Layer 6 of a small transformer language model trained on English Wikipedia (11 layers, counted from 0, width 128).
A neuron adds its activation times its output weights to the MLP's output. To switch it off is to set its activation to zero at one token and run the rest of the model.

Output weights of the MLP neurons that the questions are about. A number n stands for n times 0.022.
n20: 11 -3 -8 6 -3 1 -27 -2 -18 14 -8 -12 13 11 2 -20 30 4 -11 -3 -17 -15 16 7 -5 -9 -9 -8 14 17 -5 20 3 -4 8 -34 3 9 -8 -16 15 0 -7 13 5 -14 -10 5 28 -8 -5 5 -13 42 -24 -37 7 15 8 6 2 -19 1 0 -13 -3 -9 2 2 -20 -18 -7 -1 -3 11 -7 21 -5 10 -8 20 3 -3 -6 -29 4 3 -9 16 -4 8 0 1 17 -12 -13 19 16 5 5 -12 11 -13 -20 28 -6 -8 20 3 -7 12 -19 -22 78 -11 -25 -20 -2 0 10 37 -4 3 -7 6 2 -12 18
n75: 0 -2 -7 6 6 2 -2 -15 0 17 -17 -15 2 4 10 15 4 9 -10 10 14 -14 -8 8 -3 6 -5 2 10 -5 5 9 -6 -2 6 -1 -2 22 -9 -17 -3 2 -2 -12 10 1 -6 13 -1 -5 -4 -1 1 5 -6 -2 18 -9 -4 3 -4 -8 -5 -7 8 2 -10 13 12 -13 -14 -6 -16 6 -8 -1 -18 11 1 -5 -2 5 7 -6 -15 5 8 -3 27 -4 6 -9 -9 5 -11 4 -19 4 12 -17 8 7 -14 -10 3 2 3 -4 6 -5 0 -5 10 4 17 1 0 6 -5 -3 7 0 6 -8 -16 -3 18 22
n76: -2 0 25 9 3 3 -2 1 -14 -3 -2 -12 0 8 2 2 -8 13 -20 6 5 -15 -22 0 -1 12 -20 -5 1 -3 8 6 5 4 4 -1 -6 8 6 -2 -1 -4 1 0 -12 -3 12 -7 -3 6 -6 10 10 -2 2 0 11 12 6 25 14 -4 -5 -5 -2 1 6 -2 -1 -6 -7 -13 4 5 2 -22 -10 -5 -5 0 -6 -9 -20 -8 -8 -7 2 14 9 8 -3 0 8 11 -15 9 0 -13 -9 -10 3 18 7 -7 9 -11 16 33 10 0 6 12 -4 11 -7 12 -5 3 -12 -8 4 -4 3 0 -7 1 -15 8
n165: 6 5 5 6 1 17 3 5 -8 8 -6 -1 23 3 9 1 1 -26 -21 -21 5 -5 -1 -2 -24 5 -5 -2 14 12 -7 -16 -1 4 -5 0 -12 -3 7 -6 -12 18 2 20 13 25 -1 11 -13 -10 4 21 -17 -3 -6 15 -12 17 14 6 -11 -3 6 -21 6 11 2 -2 -3 -12 8 21 -7 3 12 -11 -2 6 -1 -8 -3 3 -4 8 -13 7 -9 -8 -16 -9 -2 -10 14 3 -13 23 5 9 -8 15 4 14 7 1 2 14 -4 16 -12 0 -2 -6 -21 17 3 -3 -5 -10 -16 -7 -8 -5 -18 4 7 -4 -11 -3
n233: 14 -19 -9 -10 -8 7 -5 -13 -2 4 -15 -36 13 21 5 8 0 1 -29 6 -9 -27 8 -12 10 -25 -5 -3 7 2 -3 12 32 2 -3 -26 7 28 -8 13 0 16 -1 25 -4 -28 -14 -14 5 4 -1 31 -7 21 -5 -25 15 -6 12 -2 17 -16 -4 20 -10 3 -7 -11 -1 6 4 -24 0 -29 -15 6 -9 -14 10 -27 1 10 0 5 -21 7 15 18 3 -23 21 -20 7 -8 7 -7 -2 0 -12 10 14 -12 9 -2 19 12 6 -7 25 1 -4 -30 1 94 21 -33 -13 0 -5 10 10 3 12 10 -4 -2 0 6
n282: 9 2 -8 -2 -7 -7 -9 -10 2 8 -4 12 12 -22 0 11 1 13 12 -7 -6 7 -1 -21 15 -16 10 -5 -12 -3 -10 -7 -1 0 -9 3 -10 -14 -10 5 5 -8 7 -5 -5 13 9 6 -9 -4 12 -3 4 7 2 19 5 11 10 7 -4 5 18 -32 -24 21 -8 -31 -6 -14 5 10 10 9 16 9 -7 -26 8 0 -3 25 -4 14 -9 6 10 1 -1 0 -6 5 6 14 -5 -16 -2 1 7 7 19 -21 -19 -10 -6 -2 -8 3 1 8 -16 -5 -3 23 8 10 6 -22 -11 -8 3 21 19 14 -9 1 15 -16
n322: -10 2 -4 15 10 -2 6 -16 -2 17 -2 -5 6 9 -1 -5 -2 -3 1 -10 5 -6 0 1 -6 7 -10 -16 -11 4 -21 -4 -3 9 -10 9 1 -6 13 0 3 8 -10 -1 -13 9 -1 -2 1 -20 -21 -14 -7 1 -5 13 -2 14 -16 10 12 5 -3 -16 7 11 -1 -17 4 1 -4 -4 -7 -2 -6 3 -2 -1 5 -5 0 21 -11 15 -6 16 1 2 10 16 -2 10 -4 2 1 -15 15 -8 -17 29 2 11 -28 -5 9 0 13 9 0 1 17 -4 4 48 -6 -3 7 19 -6 -19 -9 -8 1 -1 -15 -9 7 0
n336: 15 0 19 17 -1 23 -6 16 -36 31 5 -16 16 12 -13 -9 -28 31 8 0 18 -19 -7 -7 2 16 -1 -8 3 -11 3 7 -15 2 -1 -2 -2 -12 -15 -17 17 -4 -5 -7 -22 3 10 -10 14 -7 4 -6 -11 28 -2 6 -5 -10 -4 -5 -6 -8 -13 -2 -13 -11 9 6 12 4 -8 15 0 8 2 -19 5 -15 8 20 5 8 -7 -1 -7 4 6 -20 -4 10 0 6 -7 -7 -2 -9 -13 12 -10 -3 -4 -2 -8 -19 32 9 -7 -10 -15 -8 0 -12 31 -3 -4 8 3 20 -11 -6 -18 20 4 13 16 -11 17 0
n378: 2 -6 -31 -7 -7 7 15 -17 7 -5 -1 15 -3 -18 16 -12 10 0 2 -8 -16 -7 9 1 3 7 36 -21 1 9 -6 25 2 23 -1 -19 -11 -17 0 18 -28 14 1 16 0 -25 -3 17 -1 -7 -17 19 -9 8 23 -6 -7 -5 15 -13 0 -16 -8 21 -14 1 -20 0 1 18 -1 -12 16 5 1 -8 -1 -15 -7 -1 -15 -15 -8 -4 12 -13 -4 0 -11 12 3 3 10 7 -4 -13 9 -12 24 -6 0 -3 8 29 -7 7 7 3 -28 28 11 1 -4 -8 11 -21 24 6 15 19 7 8 -3 0 -6 -24 -4 -1
n434: -14 -8 7 2 -21 10 -1 0 2 -1 -21 0 0 6 8 3 -17 16 -12 4 1 -20 -1 -18 1 2 0 -16 -9 6 14 -1 22 0 -7 -4 9 1 -4 4 -14 6 -7 -6 -23 -5 -31 -2 -12 8 8 1 3 13 -11 4 26 2 -13 -6 -22 4 2 10 3 3 5 25 -24 20 -6 -13 -4 11 -13 4 0 -11 6 0 18 23 0 -22 10 38 18 4 23 -9 -3 -18 1 -16 9 5 -7 -4 -13 -2 -1 5 12 1 0 4 -9 28 -12 4 6 -11 -10 2 6 -3 1 9 3 9 17 -14 -15 13 -4 -2 -2 26
n445: -5 13 14 -13 -6 2 2 -1 8 0 -24 -7 -2 10 -8 -10 16 24 25 -2 4 10 2 3 -32 -10 28 -17 -14 -7 -14 -1 -5 -35 4 8 -3 -9 13 8 -39 -4 -20 -6 -10 -19 0 10 27 1 12 -1 -19 -7 -3 14 30 -5 -22 -11 17 15 16 12 25 9 -4 3 2 14 -6 5 -3 -2 -3 -8 11 -2 -7 -11 -29 6 20 18 -21 -1 12 -1 6 16 8 6 -16 5 -23 7 11 -6 -1 -10 8 4 18 0 -6 20 9 -5 14 4 6 -11 14 -25 -1 8 6 8 -26 14 -11 -10 -21 20 -7 -11 3 1
n468: 6 0 11 6 -20 4 3 5 -12 -35 -13 -3 -33 19 0 -24 -7 12 9 -2 -3 10 -2 23 -4 -10 -4 4 -13 3 -28 24 29 -22 -1 7 -14 6 14 -15 -9 -3 -21 2 9 -1 -5 6 0 10 -22 6 8 -1 -15 12 -5 -30 -6 2 1 16 6 19 -9 -26 8 10 -4 13 -15 6 -13 -20 4 10 10 5 -7 8 4 -6 -16 -14 7 1 -24 9 -13 13 3 -14 -3 15 -28 9 25 5 -8 17 -22 14 13 22 -7 6 22 10 20 4 -8 -20 11 14 -9 9 -6 4 16 -1 12 10 10 -6 -12 -2 4 24
n473: -1 -3 12 -5 1 -4 -8 5 -3 -17 -20 -8 -1 -11 4 -3 -3 7 -7 4 -2 -20 8 -14 19 12 -26 1 2 0 -8 15 -15 2 2 21 -6 29 25 2 1 4 22 7 9 13 -1 3 1 8 -11 -5 2 -8 -11 2 -13 -12 24 4 0 2 -8 -10 27 -3 21 -28 8 -22 14 12 2 -7 -11 -11 -4 2 7 1 15 -9 3 -6 -10 -2 -3 -6 15 -5 5 10 5 -7 -12 -3 -6 -1 4 5 0 11 -18 -20 1 2 4 -1 1 -2 7 -11 -14 -2 11 30 -13 7 9 -1 -5 17 -1 -7 -15 14 1 -4
n482: 4 2 18 3 -15 1 5 -10 -6 16 -2 -15 -2 13 -27 -7 44 9 -4 17 -22 1 -8 26 15 5 -12 0 5 15 15 23 20 -19 -27 20 19 -6 -19 -7 -6 -14 -2 2 11 25 4 -2 7 3 -3 -11 -5 -1 -11 -9 18 -8 -13 2 13 -14 -11 -1 -12 -4 -20 6 -17 -4 -7 4 -12 14 -29 -10 -12 -10 12 -11 -5 2 -3 -6 11 11 8 7 0 12 -16 -13 -24 4 13 -33 1 9 31 4 1 27 -8 -7 -14 0 -8 -27 1 15 -10 -3 7 -8 0 -2 0 31 7 -2 13 2 12 -23 -2 6 5 26
n484: -16 -2 -4 -7 7 14 -1 -17 -1 -5 -19 8 0 0 -7 7 -22 -17 9 22 -11 8 21 -10 -4 2 25 5 1 -8 7 10 6 9 4 1 20 -8 -6 32 3 -2 -11 4 1 -12 -4 13 7 -8 10 3 17 -2 -12 -4 11 -3 8 12 -3 5 -8 10 8 -2 -14 12 -5 6 -1 -8 18 1 3 -3 -14 19 -3 0 -7 -18 3 -14 5 -7 14 -25 -5 -10 7 13 16 2 2 -22 4 14 18 -30 -2 -18 3 -2 0 -7 3 9 1 -7 8 -9 0 1 1 -14 -16 5 2 -36 0 1 -1 14 8 -9 15 5
n500: -6 -7 14 23 1 -2 -31 -15 15 9 13 21 -11 16 -1 8 -5 -7 6 16 12 -19 10 -4 6 19 -13 -17 28 -11 3 -15 3 3 -14 -9 14 8 1 7 -5 6 -5 -3 -4 -2 -7 -6 8 -15 26 3 -2 12 1 1 -15 -3 10 8 -15 -1 9 -4 -26 4 19 -12 13 19 5 0 -10 -2 -7 -2 5 -11 14 3 -25 -17 -20 14 -4 -14 9 -1 20 -8 -3 7 -2 15 -2 18 -12 -8 -5 -7 -9 23 29 1 -42 -9 12 -7 -24 11 14 11 -2 3 -3 -30 -11 -16 -3 3 -11 -5 1 -2 19 14 -6 10

Each question names a token from some text and the token that comes next. It shows the activations a of the neurons there, in the order above. A number n stands for n times 0.062.

Then comes g, the gradient of the next token's log-probability with respect to the MLP's output, scaled to length 1. A neuron's effect is roughly proportional to its activation times (output weights . g). A number n stands for n times 0.004.

"W", then " was"
a: -1 -1 -3 0 0 -2 0 23 0 -1 0 0 -1 -2 -3 -1
g: -4 -3 10 0 0 -48 18 -30 44 -11 -21 38 -30 -12 5 40 4 -31 -15 -59 -47 19 8 25 -2 -43 -33 -4 14 -11 6 -19 26 15 -6 -14 -6 3 -10 13 6 19 9 0 1 -58 9 38 -10 12 11 5 11 -24 48 -12 8 -3 -21 -9 -6 -4 31 7 33 8 -13 7 -25 -12 40 3 20 -10 -4 19 -5 29 12 5 -5 17 4 -19 37 -30 -24 14 16 -12 -41 14 8 7 24 -3 -20 41 -24 7 14 14 11 23 -26 -42 -12 -20 -12 -3 10 -4 -35 27 41 -10 17 -8 44 17 10 15 -13 -26 -38 12 -19 -3
Which neuron, switched off, raises the next token's probability most? n336

" a", then " passenger"
a: 51 -1 -3 -3 6 -2 24 -1 -1 0 -1 -1 -3 -3 -1 -2
g: -2 -4 -27 -12 23 -10 16 15 33 -6 34 8 -23 -8 -5 -9 -28 30 -5 -58 -9 -3 -21 -3 -8 -10 20 14 31 42 -1 -38 17 -11 -2 -2 -10 -4 32 -33 16 20 -4 3 -40 -20 -18 -10 30 -40 -5 -27 9 8 -2 11 -22 -24 34 -18 -3 17 1 -3 10 28 36 -6 16 26 -24 8 18 -15 -26 -15 15 25 5 6 18 -19 -5 6 35 10 10 -16 6 28 20 26 -55 39 -2 12 4 27 -34 11 25 21 -1 -16 -6 -21 16 10 -18 -26 -25 35 -54 -5 50 -11 -13 0 -24 21 -31 10 12 17 12 -13 -63 -7
Switching off which neuron hurts the next token most? n322

"2025", then "–"
a: -2 -2 16 -1 -3 0 -2 -3 0 -2 20 -1 0 0 -3 0
g: 9 -18 -18 5 -7 2 -56 47 16 3 0 17 21 25 46 -8 20 -4 8 -22 31 -3 6 18 35 -2 -47 -10 0 26 -13 17 -19 -28 -10 19 -2 -17 23 7 -14 54 -10 29 3 35 10 -18 1 -42 60 -21 -21 -19 46 4 -2 17 -13 -3 0 -21 -2 8 -14 -24 6 -15 0 -40 16 10 -11 -12 4 -5 -2 10 -24 26 8 -7 30 23 -6 -16 -2 -5 22 9 24 -16 -27 -21 -21 -41 4 -8 -11 10 13 3 3 -46 15 28 -12 24 11 -14 50 -43 -6 -18 -28 23 3 6 2 15 -40 -7 -54 9 9 -16 18 -12
Switching off which neuron hurts the next token most? n445

"y", then " celeb"
a: 0 -1 -2 -2 0 0 -1 20 0 -2 0 -2 -1 0 1 14
g: 6 -3 -18 -9 11 -12 -12 -36 -36 25 4 1 6 -4 11 -10 4 -19 -54 9 23 1 7 -39 -2 25 -5 22 -1 -28 -41 -17 -1 -10 -15 9 -17 7 43 -19 -8 -15 6 -3 -7 -12 3 -12 -24 9 -30 -4 -75 31 -16 -14 3 2 3 -60 16 -20 10 -12 -6 9 -4 8 21 43 12 -20 -29 2 -4 23 8 25 14 7 -1 -3 -1 40 35 -3 11 -15 29 23 18 -50 47 13 -18 36 9 37 -27 -29 -23 -3 -4 -18 -21 -8 14 26 33 -15 -1 10 27 -6 -1 -43 10 21 22 36 -21 -7 26 16 31 17 15 29
Which two neurons, each switched off alone, lower its probability most, in order? n500, n336

"\n", then "In"
a: 85 7 -1 -1 81 -1 24 0 -2 0 -2 -3 -3 0 -2 -3
g: 3 -8 15 -1 -1 29 14 -25 0 8 -15 15 -20 -26 5 -19 -13 -8 11 -11 16 -10 -37 37 19 -40 -20 -30 3 -4 -30 34 33 36 44 32 -19 -7 12 -14 12 -10 -17 15 6 -2 11 24 31 50 -5 7 -11 -24 -8 -50 -4 24 -17 17 7 3 11 -21 -21 10 -27 30 14 -18 -7 8 11 8 -14 -50 39 -32 -29 -12 27 21 -4 -7 -21 -5 -26 -59 3 52 -29 -23 10 -35 33 3 7 43 -7 -2 -27 -5 -11 -7 19 -8 1 -34 11 5 -7 10 17 -9 5 -8 23 29 3 -12 22 -16 3 -19 43 42 -19 4
Switching off which neuron hurts the next token most? n20

" God", then " in"
a: 0 0 0 0 0 -1 13 -2 0 -1 0 0 -1 0 10 0
g: -18 26 4 37 -3 16 22 -18 -18 -5 21 59 -27 -74 25 26 -5 -44 -25 10 -39 4 -25 8 13 -27 6 1 17 -24 -8 -28 26 41 32 -20 17 16 37 13 18 -55 -13 21 -3 -16 -1 17 -14 2 -8 26 -1 19 -2 -45 -22 18 -19 2 -23 -6 -10 -11 -1 11 14 9 11 -13 -36 -11 39 -4 12 -10 10 -12 20 10 -32 -12 -3 -22 -17 -20 1 15 -29 21 -8 9 44 -29 24 33 16 -16 -21 -40 -25 -15 -4 0 -3 -7 -17 25 5 6 17 31 -23 39 12 1 21 -13 13 -13 14 -12 9 5 -8 34 -14 15
Switching off which neuron hurts the next token most? n484

"back", then "ers"
a: -2 -3 -3 -1 32 0 0 -2 -2 -1 -1 -1 -3 -2 -2 0
g: -23 -37 13 -6 11 17 36 8 27 -43 8 22 6 14 -10 -1 7 43 -24 -25 21 23 -17 6 2 6 27 -38 -61 10 16 -23 10 1 22 -36 -17 -20 30 -19 8 10 -22 -67 20 -10 -16 5 3 11 31 34 8 -21 -1 9 26 23 -27 18 -16 10 -25 -18 -2 2 -3 -20 -31 12 17 -56 1 -13 24 -13 -5 12 7 -16 16 5 15 -9 24 -22 17 -7 11 -21 -6 -6 18 28 -12 30 15 -20 17 9 -52 -30 -28 27 -25 -4 22 18 13 29 27 22 13 1 -8 19 6 15 -28 -15 -13 -35 22 47 -6 -12 4 -27
Which neuron, switched off, raises the next token's probability most? n233

" Bay", then " and"
a: -1 -1 -3 0 0 0 -2 30 0 0 0 0 -2 -1 17 0
g: -16 -32 43 -1 -5 28 13 19 -21 -13 1 29 -45 -44 -16 31 41 -6 -7 19 4 -8 39 11 -14 -33 -10 11 11 -2 2 -7 -12 49 -30 -41 -27 5 7 -24 -41 24 2 -16 -9 -15 -12 52 -21 -30 12 7 -2 -23 30 35 -2 7 -8 47 28 9 0 -17 -8 -16 -5 -13 -21 1 27 -21 5 8 -18 -6 -21 27 -5 -8 -37 1 30 -13 -11 -14 -4 50 15 -18 -4 9 -24 2 -8 -23 5 7 -5 13 12 2 32 27 -32 4 -4 23 -2 30 54 8 -16 31 20 -12 39 -32 15 -10 -25 -23 -26 19 -4 7 -21 -19
Which neuron, switched off, raises the next token's probability most? n336

"ho", then "s"
a: -3 0 20 -2 0 0 -1 -2 0 -3 0 -1 -3 0 -2 -2
g: -43 -30 18 -11 25 15 -14 23 -30 -15 9 28 31 16 -19 13 0 27 -27 -35 -1 -9 -1 -40 27 26 14 -14 -31 -29 19 15 38 -40 -38 -29 -31 4 10 14 5 12 8 -42 5 -1 -4 13 -26 -13 14 28 19 10 30 9 -9 3 12 -16 47 -11 3 -18 2 -14 21 -22 41 28 45 -17 4 3 7 2 6 -10 -7 -12 25 -1 -47 -21 12 18 30 -16 -2 17 -17 14 2 4 8 46 -1 -26 0 -10 8 -49 -5 -19 -9 -15 6 -22 18 -12 11 -39 6 3 -51 25 26 15 22 -42 -6 12 18 36 -6 15 14 -32
Switching off which neuron hurts the next token most? n76

",", then " Fl"
a: 80 9 -3 -1 59 -1 23 0 0 -1 -3 -2 -2 -1 -1 2
g: 11 -3 -19 -12 -33 34 -6 30 -13 39 -18 -25 41 7 40 -36 -25 -4 -9 -21 -4 -3 10 -50 25 20 7 -29 17 0 -18 27 8 -8 19 22 35 2 -22 -22 -2 -1 -25 -9 15 2 -16 11 -5 18 -18 -5 26 -20 4 -3 9 15 -4 8 -5 -18 4 -2 14 0 38 -27 -25 29 14 0 -35 -17 -21 -36 8 -1 41 -31 -40 31 -1 -19 48 17 -5 16 18 -14 -42 -10 9 14 -5 14 31 29 43 -12 26 -6 42 -3 0 11 -34 -4 0 -6 -22 18 28 -9 -23 31 -48 29 -32 -35 1 -36 1 28 -2 6 -19 -8
Which neuron, switched off, raises the next token's probability most? n20

"eh", then "ouse"
a: -2 21 -3 -1 -3 0 -1 -1 -2 0 0 0 -3 0 -3 0
g: 29 9 4 27 4 -16 -25 -11 -23 -24 -2 -33 13 2 9 -4 49 4 3 -7 11 -16 28 59 8 -34 1 -18 -10 16 -8 11 4 -26 12 -9 1 3 19 -5 -2 15 -23 8 30 0 15 22 16 31 -46 -2 -32 9 -9 -9 48 -2 20 21 47 -3 -29 -27 7 -22 -3 24 -14 -17 -15 -8 -58 -29 19 -2 -34 17 -13 -2 -23 -30 2 23 33 61 30 -12 3 -3 -31 -15 -4 -1 19 22 -14 10 19 -16 8 5 -6 -7 -15 10 -6 -14 7 10 40 12 -3 -30 -29 4 -49 10 -32 27 49 -34 12 -12 -5 -2 -35 8
Switching off which neuron hurts the next token most? n75

" was", then " built"
a: 1 -1 -2 -2 -1 -3 -2 0 -2 0 0 -2 -1 -3 -3 10
g: -18 36 12 14 -5 14 7 28 -8 11 13 -25 -16 -3 5 -33 10 -3 0 -29 -10 -9 34 31 -21 -13 6 -7 26 12 -12 10 22 -32 56 44 14 35 58 -2 20 -20 -14 15 -9 -15 -3 -50 -3 0 4 -40 7 -17 6 29 0 9 14 21 -49 10 25 -12 25 0 -9 3 4 -32 -9 -10 3 26 -46 -14 35 4 23 22 1 18 0 9 3 -3 -21 -6 25 -4 -16 32 2 1 -4 -2 20 -41 -9 16 14 -17 -8 -10 -14 -18 -1 1 -56 -23 18 -16 -44 26 -1 -8 -32 -40 43 -3 -8 -15 -56 17 26 20 -6 -11
Switching off which neuron hurts the next token most? n500

"nd", then "ent"
a: -1 -2 2 -3 -1 -2 -3 -1 -2 -3 -2 0 -1 1 -3 0
g: 15 19 35 -15 -1 -20 -20 -21 -39 -18 -4 -51 13 25 3 -33 24 14 21 24 -38 30 28 25 -17 -20 0 -2 19 -2 17 23 -23 -3 -14 20 0 39 44 -13 -25 -31 -2 -7 -6 13 -8 14 0 -5 29 -14 -16 24 25 10 41 -5 18 33 11 -5 30 5 -18 23 6 -15 -6 -24 16 -10 -28 -11 -5 4 5 7 -39 -46 3 20 10 11 -19 -37 1 -19 12 39 9 26 -33 -12 17 -18 26 -31 48 -19 6 -5 -6 -4 -10 54 -7 0 -35 -33 -15 -1 2 -30 29 -18 -16 -34 -40 22 -20 10 -12 22 6 -11 34 5
Which neuron, switched off, raises the next token's probability most? n445

" 32", then ","
a: -2 -2 -2 0 0 -1 -2 0 0 -1 -3 10 0 0 -1 -2
g: 21 -16 7 -27 -25 -6 11 10 1 -21 30 16 -43 34 -8 -36 16 -31 21 -5 -13 -29 -3 -8 -24 -44 -36 7 26 -6 8 -26 -24 -35 28 -19 -29 33 11 23 -5 -14 24 38 -20 36 12 -17 -11 1 -5 2 -15 -19 11 16 12 10 46 39 24 16 -16 -27 3 5 6 -14 10 -5 42 40 -22 -3 -3 29 14 -2 -31 -28 1 11 -3 -16 16 -22 -29 -16 22 -1 1 2 -19 0 -6 3 -18 -19 -27 8 54 -17 -1 24 -19 -21 20 49 -18 29 -5 -1 55 -2 30 12 -28 -20 1 -19 23 28 -21 -29 13 3 -19 23
Switching off which neuron hurts the next token most? n468

" Bas", then "ti"
a: 0 0 -1 -2 0 -1 2 0 0 -1 -2 0 0 -2 -2 0
g: 13 -22 -2 1 -1 14 61 11 -13 -19 -19 -18 -16 4 0 -55 30 9 -6 0 1 20 5 -19 -7 -10 10 -5 -15 -3 -17 49 20 15 9 27 -33 -9 -1 -23 -46 -5 -16 31 39 27 6 5 0 -17 25 -9 51 -14 11 -24 44 -26 11 6 -8 6 -15 51 -15 -42 16 6 -23 0 -1 -20 -13 29 -14 14 6 -40 -16 2 18 16 -16 17 -15 -9 12 -18 -5 4 22 -42 -25 12 -31 -32 33 51 -11 -2 -26 -9 13 17 10 2 23 -35 39 -9 -49 0 0 -7 -13 36 20 31 8 1 -4 20 5 -5 -31 -20 8 -13
Which neuron, switched off, raises the next token's probability most? n482

" the", then " Sea"
a: -1 0 -2 -2 -3 0 -3 0 -1 0 0 -3 -1 0 -3 4
g: 7 20 -34 18 6 27 -21 -52 2 8 -60 13 -15 45 -9 -6 12 2 36 3 -15 6 12 5 32 -27 19 -17 -26 -8 -23 10 8 14 -20 5 26 -24 10 8 35 -3 -9 -12 -4 1 -21 5 -23 20 18 -34 -14 -32 21 13 -23 25 14 48 2 42 -43 -6 -7 -26 11 -42 -44 22 -8 -13 -23 -22 8 12 16 -23 2 -17 -14 -3 -13 -20 28 -7 -7 16 35 -25 22 -6 4 21 13 13 23 6 16 -9 1 -38 20 19 -9 9 4 20 21 -8 41 4 14 -3 -5 -8 -35 28 -52 -42 -2 -3 -22 48 20 -1 24 -7
Which neuron, switched off, raises the next token's probability most? n484

"on", then " of"
a: -2 0 5 -2 0 0 -1 39 0 -1 4 0 7 3 0 -2
g: -22 26 -8 20 -2 -27 18 -17 -15 12 3 6 -33 25 0 12 14 -27 30 -4 -34 -27 -6 -1 -2 2 -12 4 -33 -17 18 7 -26 32 18 -35 23 -1 -40 -15 -5 -11 -21 15 -8 -11 -6 -6 -34 -16 9 -1 -9 -5 12 4 0 8 -6 14 39 -45 3 -25 25 -24 -17 -10 33 -12 -44 10 16 -3 0 22 5 -5 -11 16 -20 -11 4 22 18 17 16 18 3 -28 -13 33 26 -29 14 -13 11 12 -3 4 41 -3 4 30 94 -1 6 -50 12 -33 41 -44 -11 5 -11 0 2 -8 11 21 10 23 -6 -11 -2 -3 70 -29
Switching off which neuron hurts the next token most? n336

",", then " scoring"
a: 79 11 -3 -1 58 -1 13 0 -1 0 -1 -1 -1 -1 -3 -3
g: 8 8 -14 -6 -25 -19 12 20 -13 7 18 -29 11 -26 17 35 -18 32 -23 0 39 -10 9 -5 11 40 -36 13 -18 8 15 -5 17 25 -2 13 34 -29 14 -3 11 16 -21 12 6 -23 38 -3 57 38 21 -30 -25 24 -9 -15 -4 29 -39 -14 10 -9 8 -4 -48 10 -24 22 -4 15 -11 -6 -21 -5 12 -25 7 25 -1 5 10 -1 -7 29 -15 -33 -49 24 -5 22 -4 -6 9 -43 -9 13 -21 4 -9 -1 -53 -22 -29 -17 -5 12 7 3 32 -3 -19 -4 2 -20 -10 -11 49 54 -25 38 -13 -3 15 -2 -13 -50 -8 38
Switching off which neuron hurts the next token most? n20

" to", then " “"
a: -1 -3 -2 -2 -2 0 12 -1 0 -1 0 -3 -2 -3 3 -3
g: 39 11 1 2 20 -13 5 9 -13 40 -54 -1 16 35 6 10 -13 -14 -6 3 -7 -1 30 -7 2 -15 22 -26 -9 -25 -26 -18 39 -31 13 15 -13 18 -16 -15 6 1 28 -17 5 5 19 -18 -12 10 8 7 -32 -12 6 -19 2 -2 26 -25 40 5 -25 4 -8 23 4 50 0 -13 27 38 -25 -31 23 13 -25 -23 9 40 9 -27 -23 -26 -3 15 15 -9 -60 -25 3 -35 -9 10 32 8 9 39 -21 -27 6 -5 41 18 30 -24 -31 -43 -25 -3 5 7 -7 15 -4 34 27 -3 0 -39 29 -18 3 -8 -15 51 -23 -16
Which neuron, switched off, raises the next token's probability most? n322

" and", then " highlight"
a: 0 -3 -1 -2 -1 -2 0 -1 -3 22 0 -3 -2 0 0 -1
g: -12 -36 0 1 -12 -1 4 -10 -4 -21 -25 -17 18 -6 35 8 30 3 -35 2 35 5 8 17 -22 -43 20 -23 11 22 43 -3 -11 23 -1 1 1 4 -22 24 -8 23 -25 6 -29 -1 -45 66 -7 31 34 1 -17 -27 13 -1 -14 35 -37 22 19 -2 56 21 -2 -2 -7 15 -38 24 -6 -31 -29 -25 9 28 28 24 -21 -16 62 -4 18 -6 10 -22 -25 1 -12 -29 -1 -53 9 -7 35 3 -21 23 -20 -11 -11 -31 -3 -2 1 23 12 15 20 -18 17 -7 29 -16 -18 19 18 16 -22 -15 -21 -28 14 -9 0 -1 6 -18
Switching off which neuron hurts the next token most? n434

" transform", then "ing"
a: -1 -3 -2 21 -1 -2 -3 0 -2 0 0 0 2 0 0 0
g: -14 -3 11 9 22 -8 -33 36 45 14 1 23 -34 6 5 26 1 -31 -42 -9 38 -27 23 -30 -50 6 15 -2 -11 3 -22 13 17 -11 18 -1 -28 22 21 -12 -4 -6 -6 -28 3 27 8 -39 12 27 -3 10 12 -2 -11 -17 -17 4 -6 -35 27 7 17 14 -13 1 32 22 -43 40 4 15 -37 -44 -14 -16 19 15 33 8 26 -5 25 3 10 -3 -14 37 -30 -19 -19 3 10 -37 12 55 -30 21 -33 20 15 -12 -4 -20 18 17 23 -20 5 -52 35 28 16 -1 -11 16 1 21 -13 -11 -27 -24 -12 -1 -23 -35 14 4
Switching off which neuron hurts the next token most? n165

" the", then " beginning"
a: -3 -1 -1 0 -3 0 4 0 -2 -2 0 -2 -2 -1 -2 33
g: -4 20 -15 -4 -36 10 -15 -5 26 -21 29 -31 14 -13 37 47 20 -1 -55 18 -20 -7 -11 26 -1 -21 -5 -18 8 -40 4 17 -7 14 33 11 9 -7 11 -28 -7 -9 -32 -21 34 23 -9 -12 -29 29 1 12 27 -32 -36 -10 -10 18 -26 5 -13 -6 -6 44 -18 -6 -20 35 -22 -26 -3 -4 6 16 -17 -10 6 -30 -19 7 33 -19 10 21 -12 -7 -26 30 14 52 -26 13 32 -25 23 -26 20 -16 31 -26 -8 -7 -45 -21 -15 3 -29 16 1 -11 50 -3 53 -7 -12 7 34 -21 -14 16 7 20 -9 1 17 23 16 19
Which neuron, switched off, raises the next token's probability most? n500

" in", then " 184"
a: -3 2 -2 0 0 0 -2 0 -2 -2 -1 -3 0 0 -3 -2
g: -10 26 3 45 0 -12 -5 42 -37 -12 3 -1 12 -39 -1 -30 -19 11 -5 -17 -66 -3 13 41 21 -24 -22 -29 5 -50 -19 4 16 -9 5 27 -16 32 7 -33 -12 -36 -8 3 29 -19 -3 -7 -39 -4 2 -21 -7 6 -23 12 -7 -16 17 3 -35 -29 17 4 -6 17 14 6 23 -6 20 -4 50 1 -4 -13 50 5 -8 -23 0 -14 -9 9 -27 -11 11 9 -11 33 43 -14 63 23 -11 14 27 -9 -5 -9 8 -30 4 -34 10 0 9 22 -31 -15 63 3 17 4 -8 15 -28 -6 23 24 12 17 -4 -15 19 13 -1 -6
Which neuron, switched off, raises the next token's probability most? n20

"p", then "its"
a: -1 -1 -2 -2 -1 -2 -1 -2 -1 -2 -1 0 -3 36 -3 -1
g: -22 24 -15 -8 -34 -30 19 -15 38 13 7 12 2 35 -17 -37 17 -12 -37 17 -13 35 8 31 16 2 26 23 -48 1 10 19 8 -10 -37 8 33 22 -23 0 -17 10 -45 -12 23 32 7 -1 27 -22 -10 -3 17 -17 1 30 42 -4 16 20 44 -8 -14 -9 6 20 15 22 6 -15 -9 -11 -14 -18 13 -44 -1 5 -22 -13 8 -11 9 -4 -46 28 -2 8 32 50 -20 -11 -13 -9 -21 -27 -12 21 34 7 1 -11 2 16 -4 18 -4 -7 25 21 14 -37 -6 -46 -37 4 -31 43 -45 16 -18 -23 -1 -9 18 -20 -22 6
Switching off which neuron hurts the next token most? n482